Layer 4 of a small transformer language model trained on English Wikipedia (8 layers, counted from 0, width 128).
A neuron's activation on a vector x is GELU(weights . x), where the dot is the dot product.
The model reads these tokens: " November" " " "2" "0" "1" "4" "," " of" " a" " report" " on" " women" " in" " the" " ar"

The vector x that enters this layer's MLP at each token. A number n stands for n times 0.038.
0 " November": 25 8 2 -46 -13 -33 28 -26 -3 17 -6 7 -3 -46 17 41 -20 9 17 5 -27 -16 52 13 14 17 12 -26 -32 -8 -5 -6 -22 -10 28 26 34 9 21 27 -33 -5 36 39 -38 32 2 -13 36 20 -8 31 -16 38 8 -31 -31 -6 -1 -20 6 31 19 21 -19 -3 24 -7 -20 45 15 2 -19 19 -24 2 2 -37 14 -53 -8 7 -22 40 10 14 26 41 -40 14 -40 -31 -55 13 -17 -23 9 27 -8 53 -72 -17 10 -9 0 4 15 -9 -40 30 42 -23 25 11 16 -41 -67 1 -12 13 -25 -37 19 -10 21 -15 46 -32
1 " ": 32 27 -5 -38 -16 -23 14 3 -5 -19 19 -21 -36 -28 36 27 -39 26 -11 20 -8 -21 27 3 -22 16 15 -37 -37 4 12 -8 -54 -5 20 32 48 12 18 24 -12 25 28 33 -33 49 -4 -16 -3 28 -12 39 -19 0 9 -36 -10 -4 -27 -36 -10 29 58 2 -28 1 24 -9 -4 23 13 13 -18 13 -23 -11 53 -13 6 -46 -16 17 3 28 1 -13 22 9 -10 5 -53 -49 -67 9 -18 -21 10 32 1 24 -38 -44 33 -18 -5 4 -8 -8 -36 45 26 -14 61 25 4 -13 -45 22 -10 9 15 -28 33 4 -1 0 33 -39
2 "2": 49 31 9 -27 -16 -1 15 10 -2 -20 4 -23 -32 -15 42 17 -45 22 -17 28 -17 -34 46 -1 -27 22 20 -19 -37 23 4 4 -28 -16 6 42 25 5 16 29 0 7 18 40 -39 57 -9 -14 0 28 5 30 -17 -11 -14 -50 -12 -6 -32 -36 -20 31 42 -10 -11 -20 11 -8 -21 35 21 21 -21 16 10 -23 20 2 11 -36 -29 15 0 33 -23 -4 32 27 -21 4 -63 -57 -68 -3 -15 -28 18 28 -9 40 -23 -44 18 -19 -4 14 -26 4 -37 39 39 -10 46 13 5 -7 -37 32 -28 4 -1 -22 33 6 22 22 26 -36
3 "0": 68 21 8 -32 -26 -18 16 -3 5 -3 10 -28 -48 -5 25 9 -47 14 -49 33 4 -27 32 -6 -13 23 10 -22 -50 26 -3 0 -34 -22 1 41 26 6 -1 47 3 8 35 59 -58 51 -13 -26 -9 13 0 23 -6 -11 -6 -34 -13 5 -29 -22 -5 28 29 -4 -22 -15 16 8 -17 66 13 11 -15 21 5 -9 29 2 3 -38 -13 26 7 16 -12 -28 26 11 -21 13 -39 -58 -53 -11 -2 -15 11 25 -2 39 -33 -46 15 -6 7 15 -31 5 -38 45 38 -4 38 9 0 -10 -31 25 -21 5 6 -36 36 7 17 7 29 -38
4 "1": 69 10 13 -21 -14 -12 21 -9 -6 -15 21 -22 -46 -9 14 20 -50 18 -33 32 -10 -20 44 -31 -21 13 40 -17 -48 22 7 5 -33 -36 -4 28 24 3 14 38 -3 13 37 55 -35 50 -24 -34 8 18 11 16 -21 1 -19 -44 -11 -1 -20 -21 6 15 33 -8 -16 -23 9 9 -14 38 15 0 -29 21 9 -15 34 -8 1 -22 -29 28 1 12 -9 -1 25 13 -23 16 -48 -48 -57 13 -1 -18 13 38 -11 54 -36 -49 9 -4 5 32 -38 -6 -26 60 35 -17 41 21 1 -10 -35 18 -7 -21 5 -25 30 3 9 6 11 -38
5 "4": 59 3 16 -18 -14 -13 29 -2 -6 5 9 -21 -63 2 -13 21 -38 11 -28 33 12 -15 47 -37 -30 15 23 -19 -53 15 1 -2 -28 -39 -6 30 29 -9 12 45 13 7 36 63 -44 66 -28 -23 -5 22 -5 23 -26 17 -3 -33 -17 0 -16 -23 -6 -3 20 3 -25 -13 5 7 4 31 20 8 -27 14 10 -10 41 13 -2 -33 -28 5 -6 13 10 5 28 26 -36 28 -38 -40 -63 7 -25 -13 29 48 -12 41 -35 -49 2 2 -1 35 -42 -3 -20 44 27 -9 32 7 1 1 -39 13 -6 -25 24 -18 22 -3 11 13 11 -40
6 ",": 21 36 4 -34 -26 -1 44 -9 -16 -7 15 -20 -40 -16 -11 50 -22 9 -20 16 24 -3 38 -6 -8 21 40 -9 -34 -4 27 -18 -6 -25 11 46 35 14 2 32 -14 25 59 33 -4 37 -9 -16 -1 10 -6 28 -18 17 -10 -39 -28 19 -14 -27 -6 4 -3 2 -32 -5 20 5 7 27 9 25 -11 22 -6 -26 39 -11 -7 -34 -37 3 -13 33 16 -19 26 6 -40 15 -47 -69 -51 9 -24 -26 0 41 -24 25 -37 -65 23 14 1 31 -17 23 -19 54 39 -12 11 3 11 -20 -57 -11 -15 5 13 -34 30 7 5 1 14 -49
7 " of": 12 17 -8 -40 -36 -10 42 -12 -3 1 10 -19 -27 -49 -4 37 -41 22 3 14 4 -4 42 6 -25 9 13 -29 -36 21 11 2 -20 8 18 50 36 4 -8 25 1 44 0 37 2 36 -4 -17 10 -8 26 1 14 0 -39 -34 -4 11 -12 -14 9 2 27 2 -57 4 20 2 9 13 3 -1 -32 23 -1 -34 39 5 -9 -32 -20 -13 6 33 -1 -28 40 1 -30 13 -28 -56 -53 19 -37 -17 20 28 -1 47 -77 -59 6 -5 -11 24 -19 45 -12 34 51 -16 21 21 23 -24 -36 -24 -12 26 14 -37 32 0 25 -10 27 -32
8 " a": 18 13 20 -23 -21 8 48 -4 -2 8 7 -12 -17 -34 12 5 -7 11 -29 1 -3 -17 5 -6 -3 19 21 -1 -14 9 4 -31 -49 2 -4 63 5 -5 1 45 1 35 34 47 -9 32 3 2 8 4 10 11 -14 4 -25 -48 0 31 4 -5 -17 5 21 3 -38 18 32 1 -13 25 23 -2 -45 45 -12 -16 60 -38 15 -52 4 -9 25 17 -6 11 20 -6 -32 4 -24 -53 -75 -15 -32 -7 -6 -5 0 34 -83 -52 16 -8 1 26 -3 0 -36 53 33 -1 25 21 -2 5 -47 5 -11 16 9 -39 30 1 26 -3 13 -41
9 " report": 15 27 10 -41 -20 -21 26 9 -4 1 42 -26 -29 -24 5 26 -38 31 -5 5 -33 -34 6 4 -7 -22 39 -39 -50 -2 12 -13 -36 -16 3 60 -8 21 13 20 -7 20 16 70 -16 25 21 2 -5 36 -3 15 -21 28 23 -20 9 -15 -28 -2 25 11 12 -36 -24 -22 21 18 -3 31 10 25 3 23 0 -17 46 -11 30 -40 -38 -15 16 52 8 9 21 3 -14 26 -37 -33 -44 22 -18 -18 1 19 11 24 -53 -42 5 21 -10 -7 -2 8 -27 26 22 4 23 11 11 -26 -95 -16 -37 -2 3 -31 31 6 42 -21 35 -29
10 " on": 26 31 9 -46 -11 -21 52 7 -24 10 28 -5 -29 -25 20 22 -51 23 -8 20 -17 -19 33 1 -14 21 29 -36 -21 -16 12 -10 -34 -9 17 51 46 -15 22 45 38 38 5 67 -17 16 21 13 19 -26 4 16 0 7 -21 -32 -9 -10 -8 -8 24 3 25 -12 -25 -6 22 6 -2 25 12 -4 -31 3 -32 -13 45 7 0 -34 -23 0 -3 37 -36 -3 7 -3 -34 15 -45 -34 -35 -7 -12 0 11 44 -32 26 -66 -42 -7 -22 -17 -11 -2 31 -26 42 40 -12 25 26 10 -22 -55 -20 -7 -10 -24 -34 41 -7 28 -4 37 -39
11 " women": 18 25 -13 -20 -37 -7 28 0 7 3 20 5 1 -9 38 12 -8 26 -5 -4 0 -14 17 12 -23 28 -15 -36 -56 -24 15 -5 -34 2 13 34 19 15 -12 8 22 20 27 61 -43 38 17 17 8 -10 -12 31 -41 12 12 -46 -17 1 10 -38 3 -5 4 -10 -11 -22 13 7 -1 26 26 23 -9 28 -21 -12 37 -4 19 -41 -3 3 1 47 -3 -36 27 16 -24 4 -45 -33 -67 -11 -25 9 4 38 23 24 -70 -41 -1 -4 10 15 -22 7 -21 47 32 -38 39 -3 -6 -1 -57 -27 -46 -1 8 -12 26 21 62 2 33 -39
12 " in": 28 48 -7 -38 -30 0 51 7 -22 0 19 5 -29 -43 21 22 -18 12 -8 33 2 -15 31 6 0 28 24 -26 -47 -9 17 6 -50 -6 25 59 34 6 13 -16 7 36 2 53 -26 28 8 7 13 -16 -18 21 -20 9 -44 -24 -15 4 -10 -19 11 13 47 10 -38 0 18 -25 -10 21 17 -5 -31 30 -22 -11 39 12 6 -45 -18 8 -6 33 -31 -10 17 21 -42 1 -53 -42 -39 10 4 15 -4 36 8 43 -63 -51 -2 -18 -20 3 -15 21 -17 37 34 -16 9 11 11 -26 -43 -10 -15 4 16 -37 46 -24 26 2 27 -35
13 " the": 16 0 0 -32 -22 3 37 11 -8 0 16 -10 -20 -33 38 21 -26 5 -12 12 -19 1 19 5 -22 12 11 -7 -27 -7 7 -21 -65 -4 25 65 27 6 3 25 8 24 20 58 -22 48 4 -16 -17 10 18 -3 -26 14 -22 -49 9 8 -20 -23 -6 16 45 -5 -34 11 13 10 -28 35 -5 -9 -19 28 -1 -15 40 -31 18 -48 2 -4 0 11 -5 3 18 30 -13 1 -35 -63 -48 -12 3 19 -17 30 12 28 -88 -38 10 -23 6 21 13 11 -31 45 27 -16 9 6 11 3 -57 -16 -13 15 -2 -39 60 16 13 20 25 -35
14 " ar": 8 45 -23 -29 -25 -20 27 -12 14 6 0 22 -57 -24 38 10 -31 45 -28 4 -24 -21 7 -20 -43 10 37 -32 -34 -3 18 -15 -41 14 18 66 18 2 1 -2 -34 25 28 67 -1 35 17 -2 1 24 -5 7 -29 -5 -4 -19 6 16 2 -26 -3 -9 26 -10 -11 -3 -2 24 -20 20 29 6 -39 23 -5 18 27 2 21 -52 1 24 11 5 -3 -6 16 2 10 -17 -47 -63 -55 14 -7 27 4 29 -23 37 -35 -31 -2 12 10 28 16 -21 -30 56 1 -46 46 5 -7 -30 -56 1 -16 -12 14 -26 36 -1 50 3 16 -16

Each question shows the input weights of one neuron of the MLP. A number n stands for n times 0.0074.

n152: 1 -10 20 -14 -25 9 1 1 -37 -23 -34 -34 -34 -1 -11 20 17 -5 6 42 -19 -22 16 19 -7 -7 -16 26 9 1 18 23 -42 -55 7 -54 24 1 33 -13 -1 15 -19 -26 5 -4 -19 -20 14 9 36 12 35 15 6 -13 -10 37 -15 22 -7 -6 6 -35 29 16 16 -14 -10 -10 13 24 -28 -14 14 -15 46 -7 10 40 48 -30 40 -45 -20 26 -1 -5 0 39 20 -20 -17 24 -32 47 -7 -31 45 29 -13 24 -44 15 -16 3 -1 14 -12 -1 -29 5 -14 -19 7 15 16 -13 -10 23 27 -25 -21 12 -23 21 -18 15
Which token does this neuron like most? 8 " a"

n444: 16 4 -18 4 18 17 12 -8 5 31 -16 6 -5 -17 5 29 6 -16 40 8 -10 36 -19 8 -11 -9 10 -6 15 5 -23 -4 24 -11 12 36 8 3 -28 30 -6 0 25 -10 -7 -11 46 2 -15 3 -44 -24 13 -9 16 26 -27 21 14 -5 -14 -47 -5 14 3 21 -3 -45 11 -10 -13 -7 -8 -14 -15 -21 -20 6 -31 12 -10 11 -21 9 -12 -6 2 -13 -14 35 14 20 5 -24 -14 1 -11 22 -11 12 39 11 6 -2 24 12 -46 -2 -19 17 15 3 8 -15 -9 27 -13 -17 -9 -41 -19 -27 23 0 28 34 -41 -1
Which token does this neuron like most? 6 ","

n120: 20 -2 -7 23 11 -20 12 2 -15 21 29 -32 4 11 25 -40 -18 17 4 -4 -5 -23 25 5 -1 2 1 15 -6 -9 -13 20 -22 7 -22 -8 28 -6 1 -5 0 21 8 -9 1 12 -11 18 17 -8 -21 -19 -13 -6 7 -10 -11 -1 -18 32 11 -14 -18 8 19 -25 7 -15 -10 -14 17 11 20 2 17 14 -12 -23 -31 -14 3 -6 -23 -20 20 7 19 -12 -23 -18 21 -2 29 -7 -5 12 18 4 6 -4 7 0 12 -23 13 25 0 -18 3 18 -26 2 -12 15 -1 -6 25 29 -41 6 2 15 -3 -11 -28 -1 7 -12
On which three tokens does it fire most, strongest first? 4 "1", 5 "4", 3 "0"

n260: 5 -5 0 15 6 -2 -8 -12 -20 5 18 -6 11 -24 7 -7 25 8 0 -30 -5 4 -7 -19 -23 15 23 19 -15 3 20 -9 -13 -14 -6 -20 24 -3 6 18 2 -9 9 9 -4 -8 -7 -5 16 -24 -18 10 5 0 48 -14 -6 -2 15 -2 -9 -24 -9 -5 0 2 16 4 1 -19 -11 16 9 -16 31 30 -20 7 15 15 -10 7 -6 -4 32 9 16 -2 8 3 1 -13 8 -2 -10 -20 2 -9 -7 -38 -2 -9 29 1 12 -13 -30 6 3 11 17 -17 18 9 7 -15 8 -12 -1 13 6 27 2 -14 -26 0 -1 -14
On which token does it fire most, and how strongly? 6 ",", at about 0.63

n254: 25 -20 13 8 5 13 12 -21 28 -19 -2 15 -7 20 -1 0 5 21 31 4 -48 1 -39 -7 9 -11 19 4 26 9 -9 -27 -15 20 -11 -20 6 -29 -2 -2 20 -11 -40 4 6 -12 40 -2 19 13 -9 8 4 -9 14 -3 -40 44 -7 24 -49 -13 4 -4 13 24 -8 -5 4 4 20 -4 27 14 1 -1 -2 13 -41 14 -27 35 -1 -9 20 -9 32 -7 -23 -7 -52 17 10 3 -30 8 19 -1 -9 2 9 -11 3 -19 -15 -6 14 -21 -1 -9 21 -6 1 -22 2 -2 -2 17 -11 -8 30 -16 -22 -1 49 -1 -13 5
Which token does this neuron like most? 14 " ar"

n305: -17 0 2 6 14 -24 15 40 3 -4 23 5 11 -7 -11 12 31 -7 -11 4 -17 -15 -20 17 -15 -14 19 -12 -4 -12 -21 10 -6 14 9 5 17 -5 41 -20 6 -39 -10 -11 30 14 -17 25 17 8 -20 3 4 -33 2 -12 9 37 14 -6 22 -13 -15 -4 -9 0 -38 18 19 -11 -4 0 -28 -17 -22 2 3 18 -8 -12 -3 -7 39 0 -5 -23 4 20 -2 -5 -3 1 -17 -12 25 -6 -4 12 13 3 -1 -14 -1 -4 10 -11 18 23 -20 -12 10 -1 -12 -32 -17 -13 -2 2 -4 -9 38 21 -1 -5 10 22 10 19
On which three tokens does it fire most, strongest first? 14 " ar", 12 " in", 11 " women"

n216: -36 -4 -30 -10 12 -4 6 1 35 14 -12 14 28 -18 -1 -19 -1 -13 4 2 26 -10 15 5 2 -50 -12 -8 -12 18 11 -13 -2 31 1 0 47 15 37 -11 31 33 -24 -8 15 -47 -21 30 10 -16 -27 -41 -32 -2 -7 12 14 22 3 -7 -16 -4 32 0 -23 4 -5 -36 2 29 -7 25 -3 -4 -2 -12 -7 13 26 15 14 11 5 28 14 -13 -9 2 -28 -17 -23 12 22 -3 9 -23 20 -8 -5 -21 -3 24 8 -45 7 11 -22 0 2 2 33 11 -34 -10 -5 20 -27 -5 22 0 1 -9 -9 -11 34 -29 28 13
On which three tokens does it fire most, strongest first? 12 " in", 7 " of", 10 " on"

n101: 10 -29 -14 12 4 -32 17 -17 -14 2 19 -9 19 10 -13 -1 -24 19 -4 8 35 -6 1 0 13 30 -12 -1 17 -17 -13 -17 4 -22 -7 16 1 31 12 -31 13 25 -18 -9 -8 1 7 -33 10 11 1 -12 -40 17 38 -6 -14 -12 -2 17 -8 -13 4 8 -1 -17 2 -41 6 9 -26 12 25 53 -7 7 -3 -15 -7 -8 -15 3 11 -19 14 2 -30 -13 2 11 -8 38 18 19 -1 -1 9 9 -36 44 2 5 -13 20 5 17 18 27 6 5 -9 8 -16 -7 6 12 12 -19 -1 -2 -22 -36 -31 -9 3 20 -11 -14
On which two tokens does it fire most, strongest first? 0 " November", 6 ","

n35: 3 20 -26 -31 8 -30 2 -21 2 3 -7 26 21 -19 4 -16 10 -15 -12 21 -1 15 26 -8 23 20 -9 16 -7 0 -2 -16 3 15 40 29 -21 -39 -45 -8 -11 5 -18 -19 -28 -6 -10 -30 -15 -6 -12 -4 -19 18 -27 4 11 12 19 -9 -1 17 -19 -7 1 19 -19 9 51 -31 -14 34 -15 8 16 -2 -16 -7 15 21 35 13 -11 -10 -11 9 -3 -3 6 15 -5 14 -3 12 10 -26 -24 7 12 -6 7 -4 16 -4 5 32 -13 -31 6 -18 -7 23 23 -21 14 -3 0 -22 0 24 17 3 22 -14 30 26 2 -16
On which two tokens does it fire most, strongest first? 12 " in", 14 " ar"

n139: -34 -15 -10 16 31 -25 -3 -3 13 -6 12 0 14 3 5 -28 -7 9 22 24 30 15 -11 -3 -8 -9 -13 8 10 3 1 9 -5 6 16 -4 8 18 -1 -27 28 16 14 0 -2 -6 31 25 -37 4 12 -22 -18 -11 -2 19 25 -16 -34 -4 24 19 -15 -24 -27 -23 -25 -13 12 -14 -12 -5 4 -6 10 0 24 3 -14 12 13 -6 -1 24 5 -3 -14 8 -8 40 -19 14 -4 -30 -3 7 17 7 -8 -16 -6 -24 7 16 12 -25 -4 3 2 -19 -11 -7 -12 8 -18 10 -11 -18 1 5 -20 19 14 -7 19 5 -30 -1
Which token does this neuron like most? 9 " report"

n437: -6 -28 -8 32 -34 -21 42 11 -28 -25 1 -22 -10 30 -24 32 22 -6 12 39 -30 -8 -5 -12 38 -11 25 -8 -8 -20 49 -36 -13 8 32 20 -16 21 -27 -7 0 34 -13 12 13 -1 -7 -35 31 24 -20 5 -3 7 23 4 -46 23 4 -9 -22 1 -7 -13 -7 -16 -26 -8 5 -33 -20 -35 8 -16 -16 -11 10 -20 -23 14 16 57 -1 -9 8 17 7 -31 24 -3 22 -8 47 5 -3 -4 4 1 32 18 -27 0 7 13 -14 27 6 -10 13 16 9 -6 13 14 -7 35 9 -40 3 -28 14 20 0 -11 9 -55 -19 -4
On which two tokens does it fire most, strongest first? 6 ",", 9 " report"

n76: 28 -7 34 -15 13 -24 35 -9 1 13 43 0 1 -1 19 27 -4 -30 12 -39 -16 -24 40 -28 41 11 29 -20 32 -15 -19 27 -15 10 -10 12 24 -36 -4 9 -31 -24 5 -11 -23 -14 -16 2 4 7 -3 38 -3 -6 30 3 3 -12 52 21 1 2 33 55 -32 -13 52 -12 -3 -26 -32 27 20 4 2 -14 -51 -3 -5 -30 21 33 -20 0 -4 -23 6 -22 38 -14 -15 18 39 -3 -16 -2 -12 -1 -17 -11 -34 4 1 -8 -12 37 30 -12 15 -30 -14 47 -22 9 -11 -23 31 26 -64 -8 -42 27 -3 -50 -18 4 -18 -9
Which token does this neuron like most? 0 " November"

n417: -1 17 9 15 -4 -34 18 -8 -18 -27 -32 -22 -12 19 -29 39 9 -26 27 -12 8 -3 -11 -6 6 -10 -4 -11 12 25 15 5 10 -2 3 31 -8 25 -22 24 -46 -4 -9 19 11 5 -1 -16 -32 9 31 44 -12 -23 33 8 10 -10 -8 -12 -5 -15 -20 10 11 -27 51 17 17 -23 -27 -14 -24 -11 27 38 19 -8 -14 16 -16 17 -6 -20 -10 10 -9 19 14 49 -4 5 8 -2 9 19 6 -14 -4 1 -2 -18 15 -17 25 -8 -1 29 -19 -34 -11 -10 11 -3 -2 -7 21 -22 -35 -1 -3 -2 -18 -11 1 -6 1 -7
Which token does this neuron like most? 6 ","

n460: -60 -43 -26 8 -19 -29 -4 -19 -31 -27 -6 14 10 2 39 14 -25 -1 -14 -23 -20 10 -9 -18 -14 14 25 19 18 1 -4 -6 -11 -35 25 -82 56 -7 -16 -10 19 -3 20 15 -26 13 -16 -66 6 29 -10 17 2 8 34 39 18 5 22 -54 -17 18 7 44 -7 47 23 25 -29 -11 13 -35 1 -8 -7 9 55 -11 40 8 -12 -10 15 -4 -8 -16 -14 0 33 9 15 6 -2 -26 -19 34 -23 8 34 -3 41 5 38 41 -10 33 25 -36 20 -2 -24 -7 30 -1 -40 -4 -26 -32 -5 -9 47 19 -16 -3 -16 -2 5 -20
On which token does it fire most, and how strongly? 1 " ", at about 2

n132: -23 12 -6 34 -29 14 31 42 -10 -8 -11 -14 15 28 11 8 -27 -20 -6 9 -1 15 -1 17 10 1 -18 19 -27 15 10 5 -34 -24 -8 -17 -2 17 17 -12 6 -73 -11 -6 -33 9 -3 -15 14 11 19 36 10 -24 28 -6 16 15 5 12 -8 -9 3 7 15 25 11 17 -40 -39 2 -14 -8 8 18 -9 34 -7 12 1 3 -6 -5 1 5 9 -37 -36 20 -5 -2 -15 18 11 6 21 -35 8 -31 -41 3 22 8 2 -8 -8 19 44 5 -3 15 -34 -9 -7 -11 5 -12 26 24 -38 14 -42 5 -21 6 19 22 20
Which token does this neuron like most? 13 " the"

n197: 1 1 -24 -13 18 -2 12 10 -16 -1 12 17 20 9 -4 -6 -29 20 -20 -7 -14 -12 -8 2 -1 41 56 37 21 3 -47 -12 16 -33 -24 11 11 -9 10 -42 0 5 -13 4 -7 22 -19 -14 28 -3 -15 -4 -19 14 19 2 11 15 -13 23 17 -8 -16 -22 -20 -19 13 10 16 -32 -8 -17 1 -15 -16 3 13 -30 5 -10 -11 -1 35 5 -12 -5 -1 -19 21 -1 22 0 8 -18 1 7 4 3 -15 19 1 35 -4 -39 15 -18 20 10 1 -4 -9 22 -9 4 7 15 -11 -5 -25 7 5 -1 13 0 8 13 -5 20
Which token does this neuron like most? 10 " on"

n431: -17 1 2 28 29 -8 -12 -12 -17 -1 -2 0 -15 12 5 -9 -68 7 30 -15 9 -5 38 5 -4 9 -2 -6 -39 -2 -18 -3 13 32 11 7 -18 1 16 -10 -6 -11 2 -11 10 5 -31 15 -2 9 26 -1 20 21 -4 -10 -11 12 -10 -17 -16 -10 12 -23 9 -23 -9 10 27 -1 0 38 -23 -18 5 11 -14 14 22 21 -3 -12 -3 1 -17 -5 36 10 25 13 -4 -2 -11 -16 15 16 6 -33 7 17 43 -17 31 -2 -5 7 11 -39 -3 -9 -16 1 -3 4 -19 -7 -1 -39 -19 -5 -20 -2 -6 -4 -1 24 3 23
Which token does this neuron like most? 2 "2"

n246: 22 14 13 11 17 -7 -9 -4 -8 21 21 19 -37 28 10 -1 -2 -6 -1 -18 -24 -21 3 -21 33 44 -2 26 -6 0 -4 -3 19 0 4 13 3 16 -12 3 24 2 8 -11 7 35 -29 9 20 5 -4 -38 0 -28 15 6 -16 16 -8 -9 -7 -22 38 -8 -6 -6 -3 30 -9 -6 7 3 8 2 1 12 4 -15 -13 9 -28 -6 -11 -39 15 -10 -14 17 24 11 -15 10 -3 -7 -9 29 -18 16 12 -21 -6 -19 -19 -22 7 -3 -15 -19 8 -15 -33 3 4 10 2 -11 1 -4 -14 0 23 -5 8 -2 3 -35 -6 16
On which two tokens does it fire most, strongest first? 5 "4", 14 " ar"

n504: 34 -18 -16 15 -7 -21 -9 28 -20 -24 2 14 -3 -24 1 13 6 5 22 8 11 -11 -24 21 2 37 -10 -16 0 23 -14 -21 11 4 7 4 -12 5 -1 -17 -6 -8 -2 14 -11 1 2 13 -3 9 -6 -3 -2 -8 20 3 17 12 17 -11 3 -33 6 -48 14 -11 -1 -11 -17 27 25 -7 -28 -3 22 11 -6 -1 -20 9 46 -5 1 23 -30 30 -7 16 -6 -8 0 27 -1 20 3 -1 -2 -12 -2 22 5 -29 6 3 -51 7 12 -18 14 -17 -22 17 -15 -16 11 13 -25 -12 2 -8 15 4 18 -25 -7 21 -17 16
On which three tokens does it fire most, strongest first? 12 " in", 14 " ar", 9 " report"

n413: 35 20 -5 -9 -16 -25 -15 -22 -10 -8 20 10 -1 14 15 16 22 -17 4 -20 5 -16 25 64 -10 -10 -15 -16 7 -10 11 -49 16 24 -17 16 -37 -20 -14 -10 9 1 -39 -13 -14 35 -7 -19 3 -18 6 7 -2 -1 -21 -20 18 -6 28 -30 22 -7 -1 -45 37 -1 -5 25 -19 -3 44 7 -43 -73 11 58 -6 -17 22 -27 48 -10 10 12 44 -25 -26 43 26 -26 14 1 37 -25 15 17 22 13 -7 -20 20 9 -28 6 -11 0 -1 14 26 34 -1 27 8 17 2 -26 -23 -32 -5 26 17 -10 -14 -1 1 -8 -47 10
Which token does this neuron like most? 14 " ar"

n137: -17 -13 -3 22 -8 -7 -4 -10 13 -16 -10 -14 22 -14 5 -11 -14 14 3 -24 -5 -20 -2 -27 24 7 26 -6 -45 15 -3 -15 42 18 27 35 38 23 1 -9 -26 -14 9 -30 -13 13 -12 -29 17 -5 22 15 23 23 -36 5 1 -35 3 -9 24 14 -9 3 -30 -2 14 37 7 -18 2 12 -3 -7 -13 -15 5 -13 -19 -27 14 21 -5 -9 -9 30 2 24 -28 37 40 -22 29 30 -16 6 12 10 -8 -16 8 18 -2 -2 22 7 -28 -31 14 -4 41 -7 -15 -6 -1 44 17 -10 2 1 -33 -2 -17 -10 2 -8 -37 -23
On which token does it fire most, and how strongly? 0 " November", at about 1.3

n362: 16 5 17 10 0 -30 17 8 9 18 15 -10 -19 18 -4 -28 27 -19 13 -25 -17 -11 -17 34 -16 40 16 -4 23 4 16 -7 -10 8 13 13 -11 -19 14 -11 6 -16 -3 1 -18 -31 18 5 -6 -32 -14 7 -26 7 1 -7 18 3 3 -6 8 -11 16 20 25 22 -31 6 -3 31 -7 -6 0 22 -19 -26 -19 12 -4 18 -20 -31 25 8 -12 13 -31 -5 6 -6 14 7 3 -13 12 -14 -36 0 41 12 -7 9 -26 -5 -7 6 6 -5 24 -11 12 5 -22 29 -22 22 -16 -17 -44 -7 29 -4 20 -13 4 -25 20 1
Which token does this neuron like most? 11 " women"

n450: 23 -38 -19 -37 -66 5 9 -2 -26 9 4 -14 6 2 -7 14 5 2 -29 -7 -20 1 48 -15 -14 29 -10 18 1 19 4 21 -11 -42 -22 27 19 29 -16 -11 -8 26 -21 -14 -33 -11 -10 5 2 -12 -37 11 11 -7 8 15 24 -18 2 14 5 -23 11 4 -1 -7 -36 4 2 20 27 -11 -2 -21 -6 -2 -6 -17 4 16 23 33 -19 2 -3 32 6 8 6 44 37 2 22 2 -15 8 6 -11 -21 7 26 55 -48 -32 29 -7 -19 -5 -1 11 -21 41 -5 -29 1 -10 -19 8 21 -2 12 -10 -6 -6 17 -19 4 20
On which two tokens does it fire most, strongest first? 5 "4", 3 "0"

n90: -6 -26 -27 -15 26 -20 68 -16 -2 4 5 -22 26 -31 -3 22 15 -6 -12 9 -21 -14 22 28 20 -34 23 4 -1 -1 18 33 10 23 -19 -2 -39 41 -33 13 1 -10 -25 8 46 21 -18 -17 -4 -18 -1 -11 37 9 -14 -1 -2 -10 22 -22 6 -2 49 34 -11 30 -11 -28 -6 6 8 -26 3 -1 5 1 -5 11 -15 7 13 -20 -33 2 6 6 23 2 9 -1 -16 15 -14 -20 22 8 18 34 -28 36 -25 21 -5 -14 -17 27 -19 19 6 -52 13 14 12 -16 -1 -38 22 18 -2 -16 -33 -9 27 -43 10 -15 -19 -7
On which token does it fire most, and how strongly? 7 " of", at about 3.2

n250: 2 7 22 3 -12 2 -4 -18 0 -5 -28 2 58 13 39 -7 7 -24 1 -10 -27 -1 23 -1 20 -17 32 1 0 38 44 16 34 18 -26 36 -13 8 -17 22 16 -16 -44 -8 -6 2 18 12 -21 17 -11 -1 -22 -36 -23 -16 13 -19 -6 -19 1 -20 49 -24 24 1 -33 11 20 20 -5 -14 13 1 26 8 -6 -12 -20 -12 1 11 -26 -8 -13 -1 -15 2 46 -6 1 -28 7 -18 14 -25 19 2 -4 2 -2 30 6 -17 -27 -22 3 -13 -29 -12 46 -4 -5 6 -8 -53 46 -1 -16 -9 -7 2 12 10 13 45 30 -20
On which token does it fire most, and how strongly? 2 "2", at about 2.2

n155: 8 24 -7 -44 4 10 -20 20 -3 1 -8 -11 33 -15 22 -17 61 -7 40 3 -19 11 20 -1 15 -12 -20 -9 -1 1 5 -34 4 1 23 -27 2 32 17 43 -1 -8 -23 6 -12 -31 -26 20 -24 -13 13 -6 28 10 3 19 -14 5 1 -20 19 13 0 -39 17 20 32 -40 11 18 -9 20 -4 -8 -22 15 31 -14 -4 1 8 -1 10 36 18 14 -4 -10 -45 9 13 -37 4 -22 -16 8 -6 -29 14 1 -8 16 -26 -3 10 -35 -3 4 0 -4 21 -24 -2 -51 17 -26 12 -30 -2 12 -17 41 -7 5 -1 10 -7 35
Which token does this neuron like most? 0 " November"

n364: 25 -27 3 -18 -12 -2 7 3 -20 -25 49 -11 4 10 -17 13 30 -17 -10 58 -3 -25 4 -8 -8 2 -11 25 -2 6 5 32 19 6 -33 6 4 -12 -3 -9 9 -42 5 16 -22 -4 11 -6 14 49 1 -13 37 -1 23 -13 -31 8 4 -34 -15 -14 -11 -5 21 -6 -2 -15 -27 11 -9 -39 1 -35 5 -9 7 3 3 11 -10 -2 25 21 -3 -4 -5 -21 -9 3 37 -7 13 -18 1 13 13 12 2 17 13 -34 22 12 15 1 26 -2 -22 -34 18 4 -10 -11 -33 -12 17 -18 6 -6 -3 9 -15 25 8 -6 -13 37
Which token does this neuron like most? 3 "0"

n81: -21 20 -17 27 -23 15 -10 0 -6 -24 1 2 -15 7 -1 -17 -9 1 16 -21 5 7 11 -25 -12 7 26 -3 17 -10 -12 -19 2 -4 50 44 -16 2 25 -8 -18 -8 -3 31 1 -27 -23 -1 -20 -23 -15 2 6 -1 -8 -8 -1 -6 -10 40 -4 -31 15 14 -5 -17 7 4 0 -29 5 -5 -2 -3 -40 19 -12 -18 -46 15 16 3 24 -13 19 -4 -20 12 -23 15 -10 22 49 -33 -21 3 7 8 28 -6 19 -13 26 12 6 12 2 -24 30 53 10 -1 3 -15 9 1 -5 -7 -35 -31 4 30 -20 20 15 24 -10 16
On which token does it fire most, and how strongly? 14 " ar", at about 0.28